Layer 6 of a small transformer language model trained on English Wikipedia (18 layers, counted from 0, width 128).
A neuron's activation on a vector x is GELU(weights . x + bias), where the dot is the dot product.

Input weights of the MLP neurons that the questions are about. A number n stands for (n - 500) times 0.001.
n14 (bias -0.157): 375 333 688 425 470 495 354 489 698 280 614 514 543 445 586 749 549 686 695 305 704 580 595 437 413 682 567 429 289 660 445 393 421 799 269 454 641 596 449 441 779 684 491 486 619 422 452 437 722 390 409 321 900 352 520 533 588 990 263 347 556 558 317 383 523 465 442 465 411 645 874 184 310 608 344 490 636 225 466 644 454 527 491 529 579 348 569 429 481 530 549 593 574 23 638 550 650 414 381 480 544 423 605 564 476 547 530 500 357 445 360 668 462 576 288 432 734 245 594 581 20 419 496 457 273 243 500 532
n36 (bias -0.093): 496 636 403 342 469 290 399 275 681 307 480 614 258 556 526 508 478 337 564 536 428 357 610 629 493 363 743 340 445 503 574 551 568 459 580 394 550 515 387 293 556 756 681 433 425 421 711 715 608 524 364 492 625 395 409 535 365 339 669 365 489 442 598 401 581 522 166 496 683 647 447 520 385 754 545 464 653 613 716 575 430 475 393 520 376 459 644 577 606 567 623 545 283 649 432 419 386 586 454 451 304 512 643 419 670 562 403 379 363 573 584 705 280 565 662 640 702 420 466 441 525 562 555 246 550 655 248 635
n39 (bias -0.045): 433 467 520 635 681 452 493 700 422 267 411 603 630 528 282 287 616 596 504 477 430 535 646 563 412 570 793 447 633 557 562 356 678 526 642 441 485 704 549 480 509 817 570 604 577 525 668 546 527 199 642 504 591 479 466 409 511 590 690 449 533 555 374 500 639 399 513 209 591 187 463 199 398 348 240 439 297 431 369 590 472 328 361 347 416 817 453 637 551 543 539 504 261 504 703 547 730 456 425 509 424 324 691 346 538 430 557 737 540 356 866 364 547 312 413 429 564 672 668 567 477 394 524 372 347 571 425 649
n42 (bias -0.070): 407 476 660 459 561 216 474 678 495 366 446 361 765 500 296 322 491 827 657 722 523 526 639 598 375 713 550 541 340 609 485 251 632 440 379 629 346 594 666 631 395 877 605 613 540 445 801 525 241 362 667 545 423 466 575 548 478 588 535 472 758 587 544 324 724 614 257 312 720 272 715 396 41 437 150 561 371 557 406 658 392 505 272 338 259 538 571 602 386 770 736 680 489 749 768 491 458 500 529 407 426 500 681 332 705 262 638 706 651 413 527 444 522 322 540 263 420 415 524 435 447 370 672 287 326 344 392 372
n45 (bias -0.091): 473 424 380 370 409 220 228 624 615 544 602 378 445 277 411 477 677 384 513 500 735 579 576 867 516 488 283 674 483 385 646 301 552 661 427 269 303 589 724 492 828 490 210 902 570 414 653 428 372 426 605 482 601 464 454 394 406 479 347 345 356 454 500 517 402 347 468 356 466 466 866 527 382 414 455 445 338 639 446 414 526 558 597 535 281 474 422 478 599 318 587 612 353 637 684 647 682 716 597 713 518 473 504 481 414 310 607 456 676 347 727 590 551 567 258 445 677 367 614 761 264 481 444 306 508 225 473 427
n113 (bias -0.093): 272 468 638 747 615 469 587 683 447 582 721 430 636 437 152 196 346 662 437 534 857 62 877 472 445 625 608 426 504 488 388 198 401 655 280 549 427 460 455 575 249 572 573 504 577 575 715 341 586 389 395 354 468 440 395 578 619 587 500 648 545 613 397 544 513 599 420 211 464 496 654 429 377 500 204 433 462 256 326 565 433 587 531 492 250 527 156 777 618 507 372 545 225 687 543 623 654 559 491 712 148 398 484 508 684 403 413 514 586 442 590 516 447 516 706 434 798 333 696 768 440 495 496 385 403 472 421 437
n131 (bias -0.091): 488 299 374 821 547 433 272 440 649 444 681 469 566 563 496 367 379 574 480 568 443 659 554 545 455 515 504 322 631 730 457 604 441 420 576 568 553 343 524 672 706 491 355 520 549 438 384 384 527 337 523 338 521 373 462 638 365 438 475 284 532 577 157 295 445 325 496 564 487 469 773 367 487 482 449 360 242 516 375 478 343 761 434 618 197 283 424 549 892 516 437 738 392 685 360 306 523 526 386 517 425 397 475 448 228 569 603 436 702 551 420 688 696 511 623 706 550 483 403 569 496 443 449 691 508 737 315 413
n159 (bias -0.133): 468 130 584 587 447 370 131 679 543 486 516 583 619 460 377 558 363 731 549 817 307 73 465 351 420 684 461 520 630 301 754 726 589 431 671 630 671 429 504 619 282 520 582 509 700 411 752 267 431 423 557 833 589 389 514 358 373 374 528 461 509 678 705 544 244 354 313 389 859 531 599 477 382 664 374 299 509 437 542 674 336 461 346 576 487 571 548 739 434 624 595 549 251 615 782 478 377 671 225 358 481 421 533 229 585 339 621 514 504 548 756 459 374 312 722 605 354 315 450 644 655 441 442 486 466 472 505 478
n175 (bias -0.127): 314 420 512 478 496 463 417 536 592 376 432 935 376 313 564 544 426 508 459 449 477 549 704 619 542 613 326 442 480 467 411 367 471 545 396 644 239 629 614 850 474 621 406 597 535 808 355 215 418 319 544 530 691 690 738 487 670 254 491 583 673 524 504 381 379 336 440 478 615 536 368 628 414 771 415 552 274 328 474 609 218 551 676 507 519 784 535 403 350 626 478 394 343 318 539 703 187 660 504 518 479 623 641 592 500 391 535 397 541 421 367 656 486 541 554 576 595 730 517 627 473 527 313 629 704 429 411 622
n197 (bias -0.220): 660 405 538 453 447 457 496 469 490 544 683 547 456 432 566 583 588 625 461 486 333 442 547 621 463 495 584 219 608 392 700 648 200 487 562 280 611 242 694 643 469 483 411 760 661 282 737 146 588 411 206 363 439 285 193 535 243 721 374 542 871 477 576 765 643 403 465 209 484 215 735 551 281 709 461 163 363 296 358 462 433 593 628 478 66 486 273 505 652 524 526 568 533 543 417 443 667 796 455 696 379 164 663 483 582 639 537 613 570 563 722 526 738 624 219 519 602 408 682 775 581 288 233 579 619 206 320 466
n199 (bias -0.102): 558 409 297 500 588 592 452 708 560 265 613 366 489 384 425 297 442 525 298 592 227 395 453 550 390 550 473 109 652 339 513 715 528 562 457 533 638 405 753 437 326 527 353 588 523 508 324 324 647 422 520 563 457 405 555 352 599 445 785 394 516 671 533 574 544 469 483 496 373 449 423 382 466 589 542 663 500 504 252 375 429 473 476 301 413 736 607 492 441 539 683 383 295 588 573 520 599 596 541 513 319 354 281 761 737 521 487 630 339 643 576 610 509 537 658 610 441 466 520 806 433 139 458 352 599 269 193 636
n207 (bias -0.184): 371 555 579 183 630 580 331 596 529 496 664 548 541 598 404 179 555 312 500 568 376 370 365 463 433 760 539 383 509 191 636 509 509 638 239 553 666 861 460 724 354 490 667 549 631 678 440 212 530 308 238 514 432 380 519 755 690 205 584 322 554 660 412 448 588 624 607 151 394 430 747 379 533 446 554 185 533 693 416 653 720 637 684 552 525 593 419 353 537 660 415 585 510 473 343 234 513 257 486 451 104 454 573 531 603 664 759 455 601 313 585 638 625 427 467 670 552 505 468 619 391 529 711 495 660 390 348 336
n208 (bias -0.065): 324 446 472 312 504 698 384 510 630 447 756 234 586 439 381 186 604 358 472 523 585 377 460 479 573 640 535 664 300 226 438 325 581 714 401 599 488 452 427 676 461 537 683 589 481 432 610 551 578 216 353 738 606 207 449 471 347 272 525 803 377 508 513 492 548 407 462 400 445 516 766 343 257 545 536 327 559 423 500 437 496 520 651 631 473 528 522 679 428 784 500 261 440 444 396 520 659 367 620 296 411 462 603 430 509 803 736 361 467 539 722 607 557 422 602 579 666 573 443 507 423 602 545 347 768 325 441 484
n214 (bias -0.113): 364 586 664 227 480 487 662 322 500 526 607 462 396 570 325 246 433 414 62 325 567 197 470 641 389 408 538 233 530 325 571 771 578 492 486 298 575 625 566 349 615 783 361 634 525 715 495 577 684 439 248 697 571 626 398 166 417 462 650 479 522 593 391 675 664 404 194 472 490 569 549 413 362 640 577 509 555 535 509 568 582 374 324 386 570 491 565 383 335 479 703 491 411 595 598 491 646 605 491 127 436 536 591 572 523 630 731 182 456 303 578 448 367 484 525 804 771 403 460 568 446 424 749 210 723 379 428 705
n220 (bias -0.150): 469 443 746 440 653 214 730 510 633 327 628 550 398 440 290 412 467 482 393 234 291 463 772 593 431 471 699 388 359 481 472 419 650 559 441 539 451 322 444 386 604 456 644 645 455 451 848 375 603 611 584 653 558 619 527 426 297 404 603 696 552 409 625 772 669 369 343 137 713 555 794 522 477 363 407 418 513 513 442 167 462 529 513 361 278 462 505 526 828 577 455 479 733 589 381 324 639 813 518 477 410 394 679 485 523 236 228 552 566 306 548 457 460 281 528 634 667 477 387 653 447 439 629 347 549 764 482 291
n229 (bias -0.134): 418 671 531 538 496 563 204 576 771 576 660 697 533 709 434 555 304 581 452 568 526 509 778 582 396 663 477 513 450 472 586 388 669 450 584 597 587 535 362 473 371 536 420 480 605 682 693 381 348 751 512 587 624 435 450 282 534 542 595 700 572 588 496 331 255 311 504 369 540 287 640 496 483 513 360 280 545 381 413 469 442 466 616 429 418 567 420 679 471 625 362 614 531 324 500 350 539 720 484 491 405 300 844 418 396 484 628 675 439 347 571 407 232 284 470 368 521 253 680 699 315 556 718 496 560 622 296 409
n257 (bias -0.144): 575 409 810 513 566 504 611 519 586 476 687 563 419 356 559 785 523 434 504 412 650 309 535 475 436 657 577 465 415 575 583 711 456 463 406 391 420 298 267 484 644 559 431 496 706 555 446 567 538 327 319 546 417 624 479 349 185 516 391 523 690 383 680 582 690 423 315 375 477 366 403 458 635 620 439 397 475 222 437 741 389 492 736 543 398 755 342 434 866 617 657 656 686 373 346 410 575 325 389 557 429 421 471 535 530 512 375 698 740 409 693 442 617 573 583 728 445 543 768 647 339 553 237 451 553 438 314 404
n263 (bias -0.089): 689 444 665 527 527 566 539 533 504 387 526 707 489 517 431 639 437 513 500 417 552 599 699 660 504 512 576 300 597 404 382 522 255 648 407 820 500 336 604 557 685 609 560 698 397 801 470 500 368 397 402 409 586 320 645 538 296 573 383 496 647 560 193 747 594 460 443 469 688 418 639 304 290 500 320 362 470 525 322 962 656 580 651 478 210 574 447 675 548 537 346 699 566 397 278 378 500 368 398 527 274 483 341 399 312 419 527 429 508 343 328 523 339 276 422 402 522 632 749 683 301 623 554 300 700 675 328 612
n267 (bias -0.185): 360 504 655 569 512 508 280 625 745 628 489 409 749 504 450 309 516 526 271 565 610 358 512 610 432 541 230 537 459 707 509 260 352 658 581 465 379 630 492 625 509 712 260 328 597 615 443 429 427 637 359 642 614 238 599 569 664 471 557 525 551 578 676 475 287 419 269 364 696 542 320 540 290 519 367 301 247 568 398 571 517 369 338 588 364 618 482 496 163 348 652 652 327 475 414 500 571 768 392 198 425 531 604 522 295 513 610 654 642 31 704 685 450 496 468 458 674 770 487 620 439 398 445 292 496 718 552 669
n279 (bias -0.153): 571 821 627 273 579 559 648 474 642 463 508 625 454 482 496 594 404 731 381 692 425 440 625 776 167 737 465 405 628 443 500 481 642 437 695 438 330 808 491 631 664 786 579 400 778 380 600 395 188 480 316 543 446 566 447 570 93 540 447 166 615 664 571 487 586 478 505 421 505 491 449 644 582 617 419 343 577 408 682 424 527 412 284 298 582 818 510 566 514 567 694 665 500 241 466 232 307 265 181 390 467 344 575 547 375 350 658 662 392 377 495 637 602 165 479 635 375 403 862 504 571 370 607 566 401 439 216 550
n340 (bias -0.125): 401 525 765 651 500 373 511 503 466 331 682 555 529 277 758 577 618 463 552 569 683 638 465 475 394 534 265 487 434 443 570 534 472 235 309 627 462 555 664 752 357 781 381 540 591 638 687 205 458 224 527 621 374 677 576 439 334 558 429 585 625 454 434 457 504 508 237 431 477 269 484 429 479 451 404 235 216 352 558 691 681 562 664 461 391 552 780 402 638 438 369 771 609 219 423 664 563 422 500 334 596 459 272 534 714 447 470 564 565 354 647 601 514 518 612 559 660 293 593 405 380 561 579 325 410 459 504 448
n355 (bias -0.225): 581 429 605 594 466 541 462 548 653 212 710 536 572 271 378 465 355 348 283 768 518 380 653 533 426 720 340 535 509 663 355 476 362 630 759 617 610 682 808 727 272 395 407 756 679 654 586 395 566 406 518 784 583 438 247 401 600 665 481 487 384 892 486 630 532 443 226 302 474 667 658 577 500 500 349 338 418 227 529 423 268 354 360 566 396 358 559 755 514 739 558 514 385 609 569 352 744 640 439 470 279 400 345 635 553 552 485 286 713 218 536 571 398 357 573 495 456 539 579 437 562 82 556 255 244 722 410 248
n463 (bias -0.221): 462 392 716 539 492 332 593 478 724 514 564 385 392 554 478 436 678 832 559 374 496 254 615 283 363 491 474 252 412 589 638 715 600 351 336 500 457 581 564 554 538 423 696 505 578 714 826 547 552 578 469 424 390 580 414 328 341 412 690 474 674 588 481 682 639 369 357 329 680 246 619 319 591 425 577 68 700 632 215 601 531 614 865 492 444 473 336 411 924 437 298 750 624 378 311 473 527 530 454 371 310 152 529 280 667 565 471 729 657 353 612 389 596 525 347 634 443 688 767 529 242 450 661 324 633 332 617 251
n469 (bias -0.128): 708 590 617 735 444 443 638 319 547 676 492 500 568 169 359 472 446 909 461 508 421 311 956 609 393 395 555 357 669 349 571 431 526 671 444 449 413 535 264 560 505 619 412 413 649 747 532 641 337 599 397 299 606 437 477 362 488 296 678 483 566 525 295 636 689 446 477 411 668 423 452 505 620 679 482 486 349 408 463 544 491 290 474 202 393 582 593 554 688 312 537 391 386 383 761 351 783 590 317 553 573 464 349 311 238 366 589 571 330 228 656 619 433 201 394 675 551 657 774 468 305 409 572 585 422 496 365 605
n478 (bias -0.104): 743 500 406 204 400 507 296 258 465 578 632 547 413 555 536 496 636 583 570 416 482 738 436 466 510 489 493 336 305 565 476 473 460 593 699 540 636 529 654 374 500 358 556 605 597 515 485 687 602 279 464 538 662 277 426 489 334 443 645 728 840 479 496 586 449 367 454 272 604 356 733 631 303 496 565 426 297 471 477 402 439 514 601 549 327 606 375 425 523 485 504 306 222 384 363 468 428 628 436 376 335 572 513 598 623 545 346 552 623 437 713 680 268 594 442 683 627 481 437 329 582 652 462 500 510 508 466 485

Each question shows a token from some text and the vector x that enters the MLP there. A number n stands for (n - 500) times 0.009.

"o": 506 578 475 525 419 518 537 431 447 646 478 393 437 514 558 469 570 624 489 395 415 499 533 469 704 268 442 412 454 439 529 589 498 531 493 551 692 383 492 564 538 438 534 469 407 473 488 561 551 536 451 407 532 419 430 475 447 518 571 565 564 428 584 577 466 658 639 402 470 559 433 489 531 517 513 651 488 566 440 530 704 328 528 576 462 478 661 443 437 516 443 634 390 450 437 605 547 542 508 573 535 494 489 497 526 506 542 496 457 468 237 560 587 458 376 482 335 458 415 454 556 498 566 607 490 475 586 515
The most active neuron and its activation: n469, at about 0.29

"20": 536 465 494 582 444 535 523 422 407 619 519 510 464 583 563 543 496 488 532 500 544 659 384 435 734 483 598 524 546 502 432 603 395 383 615 498 388 422 603 481 575 510 488 436 542 486 504 649 468 476 460 580 415 519 421 366 452 491 419 479 440 432 500 514 541 454 320 672 430 407 464 492 567 565 541 519 497 576 590 546 474 448 478 448 447 376 592 473 598 464 577 504 600 435 561 728 392 539 469 477 597 528 502 516 412 497 414 536 494 544 371 363 471 470 489 536 366 458 439 541 632 613 434 601 590 517 448 584
The neuron with the highest activation: n257

" indust": 546 498 452 516 511 559 473 484 294 386 505 468 507 449 441 500 502 549 410 559 507 436 412 440 731 610 498 501 575 530 482 561 608 371 365 584 386 493 546 429 408 448 547 427 427 409 497 529 421 404 609 660 461 550 526 534 533 472 480 554 429 488 601 472 622 578 417 473 439 456 484 591 603 456 516 466 523 643 600 493 520 524 460 490 531 478 493 413 515 515 504 324 470 485 501 577 465 507 499 485 579 513 512 466 503 469 398 394 451 729 512 391 624 577 631 501 491 415 428 464 720 519 471 596 565 440 414 474
The most active neuron and its activation: n159, at about 0.68

"i": 646 573 489 510 416 486 529 538 462 406 418 575 430 421 400 487 482 661 467 513 424 435 560 517 709 359 384 541 535 495 434 499 480 501 574 528 423 388 511 484 596 398 448 445 342 630 407 601 622 413 458 462 532 402 509 514 590 526 449 460 515 448 464 447 531 557 466 496 367 594 490 500 548 461 573 692 433 443 610 552 654 396 551 588 395 506 441 373 560 485 450 465 570 538 516 550 449 504 595 580 525 531 453 494 545 535 443 607 494 518 197 614 557 492 411 445 390 626 572 532 517 487 501 488 546 422 499 599
The neuron with the highest activation: n263

"/": 486 593 373 403 398 370 533 450 457 472 517 566 511 508 543 312 535 467 569 470 549 535 543 570 702 462 543 496 486 602 552 490 469 514 449 481 412 481 566 415 595 462 430 587 476 644 577 625 450 509 533 375 391 578 533 511 500 420 432 604 496 484 500 526 457 500 574 491 455 523 405 624 599 383 583 546 548 532 535 498 379 548 545 506 456 456 436 326 436 451 474 474 519 536 552 508 538 438 413 610 397 505 618 554 501 504 438 502 585 731 451 331 533 515 367 442 375 464 405 475 708 393 448 594 606 605 567 474
The neuron with the highest activation: n45

"ise": 548 545 508 521 485 443 571 559 293 408 465 438 456 487 567 518 505 509 537 495 518 444 449 524 687 469 513 567 496 406 506 489 580 502 295 511 492 536 498 533 497 315 515 518 404 487 368 466 517 523 485 567 363 634 613 491 541 553 485 545 502 485 474 490 475 646 484 388 512 494 634 684 498 432 419 471 537 517 556 428 406 459 620 504 466 519 495 331 272 477 408 648 556 501 483 628 548 489 483 525 521 568 509 554 413 451 578 387 493 506 508 445 589 515 481 402 541 377 384 613 726 546 518 482 479 471 660 625
Which three neurons fire most, strongest first? n45, n340, n175

" off": 435 574 548 579 523 379 499 510 464 445 559 532 470 511 469 582 457 533 504 478 549 585 468 580 725 466 593 448 653 533 339 457 549 428 552 545 419 532 600 565 490 476 479 540 454 449 472 524 447 434 468 424 447 489 561 437 496 474 563 546 421 473 462 496 456 539 542 504 465 558 476 645 564 463 500 520 611 513 478 516 619 508 527 470 432 613 595 507 526 494 358 406 463 489 499 636 458 343 404 359 431 518 585 463 436 603 410 370 488 435 506 346 513 425 645 483 403 352 530 449 694 684 587 351 474 549 548 472
Which three neurons fire most, strongest first? n263, n340, n36

" A": 553 525 567 542 456 454 625 478 491 544 454 453 438 564 503 467 568 567 476 456 362 501 491 457 746 409 544 396 487 449 389 525 485 502 411 423 389 433 519 537 495 508 481 396 379 496 499 469 520 437 479 394 480 498 568 513 578 441 599 551 449 454 501 583 518 559 468 461 434 586 467 501 473 515 659 510 560 595 425 417 477 378 540 424 468 458 486 590 526 505 506 523 516 535 574 540 486 494 534 617 477 454 547 462 435 510 577 530 469 482 549 367 548 545 521 581 332 552 392 500 648 378 484 618 543 567 566 517
Which three neurons fire most, strongest first? n469, n220, n199

" chief": 529 512 434 563 482 554 451 577 385 399 467 504 546 429 506 532 466 512 478 518 444 395 450 516 762 527 551 526 535 471 496 515 558 461 461 488 447 538 498 460 512 544 602 491 391 483 442 553 471 492 657 501 494 552 570 478 541 522 553 430 449 484 473 435 578 573 569 562 377 536 369 549 548 482 489 561 661 482 558 486 525 448 363 466 512 541 471 421 474 503 557 442 445 507 542 557 432 463 509 483 494 571 504 481 438 477 429 405 387 578 616 314 607 598 604 509 452 504 457 425 637 659 415 684 528 415 424 469
The most active neuron and its activation: n199, at about 0.11

"iction": 554 508 454 337 454 629 461 553 281 449 448 488 421 584 573 434 516 508 452 467 517 525 414 432 726 461 501 522 461 481 451 404 539 497 463 559 541 521 547 440 556 324 566 510 413 662 325 574 477 439 465 633 460 608 490 544 522 468 522 479 617 390 461 411 544 571 522 455 477 454 532 563 577 518 458 507 567 612 616 331 552 477 566 543 474 539 321 412 338 511 442 418 407 584 413 514 531 562 476 520 553 602 452 554 502 486 609 365 586 595 506 441 585 489 595 510 455 503 436 478 672 561 508 475 572 469 519 551
Which three neurons fire most, strongest first? n478, n207, n208

"RC": 425 586 522 470 428 479 520 474 436 558 533 479 418 488 528 552 517 542 446 358 490 466 377 457 747 343 540 467 525 476 521 500 454 424 529 463 489 564 571 510 538 638 472 435 419 479 546 492 584 402 465 535 401 512 427 502 465 507 438 552 467 438 501 551 516 584 485 351 463 519 411 526 488 520 539 650 623 524 448 456 683 362 482 555 496 523 504 496 457 483 639 548 509 612 393 520 426 585 577 533 496 477 557 488 387 463 525 503 512 543 360 391 629 498 503 650 410 464 351 572 655 584 462 534 574 579 557 682
The two highest activations, in order: n214, n36

"over": 494 468 449 593 465 516 540 526 360 424 544 495 502 442 638 464 559 470 624 420 501 530 323 544 675 456 604 642 461 549 537 456 561 459 393 591 462 479 463 424 556 513 566 501 384 435 495 596 440 455 532 575 458 571 515 632 396 519 425 523 627 443 438 490 567 629 671 365 562 466 545 526 533 288 437 633 524 499 604 382 636 493 482 558 459 387 515 533 505 482 378 537 624 522 368 523 495 380 558 522 493 501 541 579 542 467 376 393 520 620 470 394 654 570 569 506 515 331 323 449 475 561 534 482 569 483 545 430
The neuron with the highest activation: n220

" Robert": 539 478 475 503 463 588 453 546 396 593 493 443 553 485 407 529 523 417 482 485 517 452 435 451 794 410 534 584 453 475 529 453 491 566 525 527 428 494 478 542 475 595 526 476 375 496 468 596 492 581 482 547 563 552 477 466 544 528 574 452 433 439 414 509 379 492 495 625 399 598 399 542 417 510 506 636 589 600 546 451 638 525 385 498 479 432 530 586 476 505 550 316 551 586 630 480 423 450 479 503 534 532 518 546 485 448 564 470 391 496 495 379 529 534 504 521 430 473 492 478 602 582 465 445 517 570 649 381
The neuron with the highest activation: n208

"ice": 587 466 510 439 486 484 544 546 333 606 491 494 432 399 554 458 515 413 483 442 523 389 464 505 706 377 456 567 566 426 460 466 495 494 558 504 506 529 551 456 549 662 463 362 354 530 385 604 569 581 525 603 500 513 424 611 501 471 464 475 485 446 453 549 506 580 559 519 501 599 462 435 455 333 486 659 451 467 621 428 534 432 484 446 497 447 601 474 361 465 455 483 566 610 643 423 521 460 545 480 447 638 498 663 405 406 551 298 518 436 484 502 567 441 481 512 571 550 470 463 662 639 513 522 480 595 684 543
The neuron with the highest activation: n214

"anced": 552 530 396 549 492 397 494 612 341 360 505 469 516 570 500 562 348 512 493 496 449 483 492 432 752 520 502 616 530 474 404 522 607 426 493 599 496 456 566 528 503 485 507 571 402 443 614 440 521 477 560 476 431 550 417 398 532 501 460 589 534 421 524 438 347 602 431 498 468 455 461 597 463 534 435 611 555 472 477 535 488 464 440 609 568 441 519 519 541 555 430 511 498 520 460 529 470 599 482 551 525 552 575 449 476 464 509 447 521 538 460 345 553 524 604 409 380 380 511 514 710 485 519 561 488 547 539 537
The most active neuron and its activation: n159, at about 1.7

",": 469 455 527 445 453 570 517 614 449 528 431 564 528 555 417 426 525 554 475 464 605 549 481 527 725 491 491 580 488 511 551 661 558 514 321 447 429 500 545 336 544 452 508 493 482 470 489 538 536 536 451 438 472 438 445 528 575 496 535 527 472 482 491 468 521 522 400 424 497 431 517 439 515 456 508 641 567 440 503 509 537 586 524 587 457 514 436 525 454 499 544 527 530 557 502 495 542 518 456 480 457 426 537 476 576 479 533 493 506 546 465 113 619 493 580 499 445 390 426 537 642 443 487 580 514 519 571 468
Which three neurons fire most, strongest first? n113, n42, n214

"osp": 323 557 551 456 380 449 489 402 442 400 430 536 436 563 454 456 530 492 551 510 555 543 454 393 692 537 514 522 571 429 472 446 638 380 386 538 386 529 438 492 558 610 550 328 373 377 488 522 494 571 533 614 360 613 569 493 422 415 443 551 522 405 581 513 559 553 536 411 523 574 519 471 651 452 529 382 516 520 699 488 454 523 572 525 625 484 573 453 527 509 543 549 435 437 484 645 506 487 502 505 605 483 523 459 478 441 549 482 495 743 379 379 609 522 572 491 535 410 398 473 478 492 525 658 468 581 659 507
The most active neuron and its activation: n340, at about 0.57

"er,": 497 542 467 540 447 517 451 639 420 591 452 468 548 473 421 397 495 507 485 492 530 441 483 404 753 502 507 534 495 508 573 524 629 522 333 504 466 455 491 415 447 440 500 511 446 476 460 543 512 657 436 469 498 492 516 566 596 563 538 514 504 478 444 554 535 591 376 393 475 497 540 481 437 385 490 567 579 467 472 425 423 526 533 580 443 471 492 504 419 514 522 517 448 452 590 602 475 460 437 516 511 522 573 547 607 367 516 450 546 514 537 216 670 548 541 530 451 447 483 465 669 418 486 604 524 518 507 487
Which three neurons fire most, strongest first? n113, n42, n159

"12": 479 389 474 555 459 495 514 505 386 643 508 492 446 467 543 461 576 509 467 444 505 634 451 414 765 507 583 423 570 502 419 540 507 347 367 492 426 461 534 514 559 477 481 448 537 588 482 608 470 470 448 523 365 509 475 473 466 594 476 511 493 464 452 491 492 544 378 623 464 499 489 479 509 596 539 477 558 617 488 439 491 505 532 464 379 379 560 420 543 483 558 528 657 464 506 737 450 523 593 545 549 508 512 471 420 498 376 541 542 561 515 322 572 494 458 525 312 440 454 551 680 595 498 529 592 485 523 535
The neuron with the highest activation: n463

"ul": 526 516 412 544 429 467 577 516 460 435 413 398 545 431 511 573 518 506 476 498 560 405 495 433 706 390 338 669 494 510 363 478 570 529 646 449 350 460 550 454 602 595 507 675 340 432 507 593 507 664 578 469 539 523 657 527 560 450 397 601 457 507 481 525 423 555 479 477 349 495 556 568 506 262 562 615 454 476 549 354 608 475 463 606 585 463 500 447 429 444 516 530 609 501 527 569 456 549 544 473 456 528 443 539 398 501 512 395 523 380 342 472 519 513 505 514 538 554 410 428 543 558 532 466 455 640 657 581
The neuron with the highest activation: n45

".": 498 456 522 417 452 556 419 515 285 573 527 559 546 581 466 557 526 501 513 475 424 571 484 500 745 496 459 555 463 555 493 482 497 570 420 601 770 476 482 607 523 437 464 288 545 533 467 565 525 542 479 451 416 489 369 543 464 557 481 526 519 508 548 496 386 522 533 515 418 498 435 472 517 499 426 541 552 578 467 384 566 552 516 510 385 472 428 444 425 478 496 441 644 533 432 533 503 589 470 558 573 427 565 584 479 466 465 533 472 567 481 382 697 450 506 552 451 362 451 564 718 416 426 580 453 514 507 480
The most active neuron and its activation: n197, at about 1.3

" and": 438 466 453 555 408 401 619 595 348 544 454 578 509 488 478 585 530 569 456 488 508 578 570 545 679 447 548 570 496 490 463 666 544 489 345 463 543 427 500 374 498 417 451 555 448 477 429 474 543 497 440 486 560 499 425 489 467 493 502 577 483 466 465 467 493 615 394 393 418 413 441 617 556 452 501 547 583 596 556 550 528 527 584 471 499 558 443 457 518 559 444 555 568 538 509 612 575 538 553 546 435 441 559 515 525 457 514 487 373 605 716 165 606 487 489 490 438 409 488 526 618 438 440 474 538 422 417 542
The neuron with the highest activation: n197

"24": 467 513 487 514 416 544 473 371 409 693 558 490 498 493 551 425 480 505 527 472 516 592 374 437 669 453 681 474 560 496 532 541 491 380 637 468 451 454 528 538 625 510 461 411 534 547 484 704 550 493 432 599 401 492 338 345 434 502 470 498 405 447 502 458 582 463 365 669 410 452 501 456 500 551 543 517 593 468 608 481 459 472 529 505 468 370 580 475 606 488 616 545 633 444 478 676 428 534 492 546 529 534 539 514 344 537 474 519 507 559 366 407 468 444 430 572 349 380 411 553 645 647 499 559 586 533 520 635
The most active neuron and its activation: n214, at about 1.2

"ap": 357 604 490 371 516 568 562 462 582 388 391 590 402 474 466 440 437 542 535 409 489 566 415 464 610 422 534 525 474 512 352 584 567 473 511 580 414 567 411 401 700 519 552 307 371 412 452 395 556 458 564 500 500 491 518 448 493 393 515 550 457 507 514 535 596 556 766 450 502 583 527 459 647 491 563 624 435 517 555 492 565 572 626 512 533 541 529 480 620 508 556 387 600 497 298 478 445 418 599 522 459 463 455 499 410 617 367 387 557 693 267 558 536 587 594 499 416 495 269 453 394 502 498 608 487 642 602 434
The neuron with the highest activation: n220

" of I": 587 613 496 556 402 534 543 509 409 614 514 433 555 429 521 531 522 511 372 482 469 531 431 471 756 436 461 457 543 454 569 483 540 514 455 390 321 431 476 473 445 512 417 471 389 439 345 536 460 644 489 323 440 551 577 552 623 434 565 404 499 420 620 539 641 532 502 535 407 493 436 527 482 526 627 509 587 400 473 434 506 500 539 436 414 548 531 553 473 478 543 441 562 491 502 443 542 382 518 613 459 480 526 480 522 528 484 483 446 458 420 447 532 537 523 549 506 525 505 508 650 478 454 603 565 621 554 517
The neuron with the highest activation: n469

"c": 503 429 529 674 474 413 571 371 453 519 520 627 462 476 475 403 543 412 592 442 420 682 453 543 606 442 467 743 697 401 575 562 492 523 477 528 482 488 423 440 537 457 434 550 400 396 429 459 547 570 416 377 426 598 504 443 564 423 459 516 451 481 542 473 453 589 561 496 309 579 511 470 534 451 564 488 445 461 463 542 577 517 614 426 622 443 480 403 694 541 321 469 552 509 301 642 471 537 570 556 571 508 442 596 437 419 438 522 538 777 423 579 538 511 509 409 518 439 483 606 633 445 501 432 496 431 401 486
Which three neurons fire most, strongest first? n131, n45, n340

"| November ": 479 639 584 449 398 486 480 430 403 607 560 425 543 472 464 403 564 449 485 554 531 551 397 494 715 472 590 455 486 486 567 553 498 404 685 404 451 546 607 563 692 577 412 317 487 590 442 569 500 450 557 608 388 538 468 400 559 496 478 522 305 532 600 460 461 436 454 588 338 540 442 595 480 638 532 561 558 508 592 417 489 417 479 555 455 465 551 550 596 488 589 474 499 474 458 462 441 448 493 623 517 554 569 552 390 553 499 560 473 628 332 367 430 481 420 549 410 458 442 615 655 521 489 532 446 534 449 434
Which three neurons fire most, strongest first? n214, n279, n36

"ones": 507 477 527 478 521 551 502 532 444 430 553 536 452 593 433 394 569 399 491 469 505 515 355 458 739 431 485 620 461 542 385 432 457 558 351 581 398 463 521 352 569 521 554 444 328 386 472 488 548 559 455 585 529 558 521 512 583 502 424 474 425 433 584 498 542 555 682 423 570 554 449 480 514 483 511 685 442 437 741 466 682 538 514 518 499 423 538 475 480 493 562 427 636 555 492 444 478 500 552 558 503 562 486 580 470 594 454 398 484 527 299 462 488 418 495 511 547 381 377 585 620 598 463 398 419 481 554 555
The neuron with the highest activation: n208

"019": 517 578 541 514 501 616 463 539 314 676 521 456 489 587 599 563 511 401 425 387 604 558 366 360 775 534 500 544 539 539 461 557 478 412 499 473 485 437 427 507 426 436 619 431 523 557 493 451 499 395 546 535 481 478 516 545 421 590 410 515 532 404 545 465 587 511 451 490 451 456 496 458 541 431 503 421 532 525 567 530 505 447 476 471 538 434 511 473 451 498 458 622 732 495 366 549 537 421 553 486 518 460 520 503 420 510 481 431 520 584 461 357 600 521 530 529 405 421 391 511 709 596 482 553 548 557 429 560
The neuron with the highest activation: n257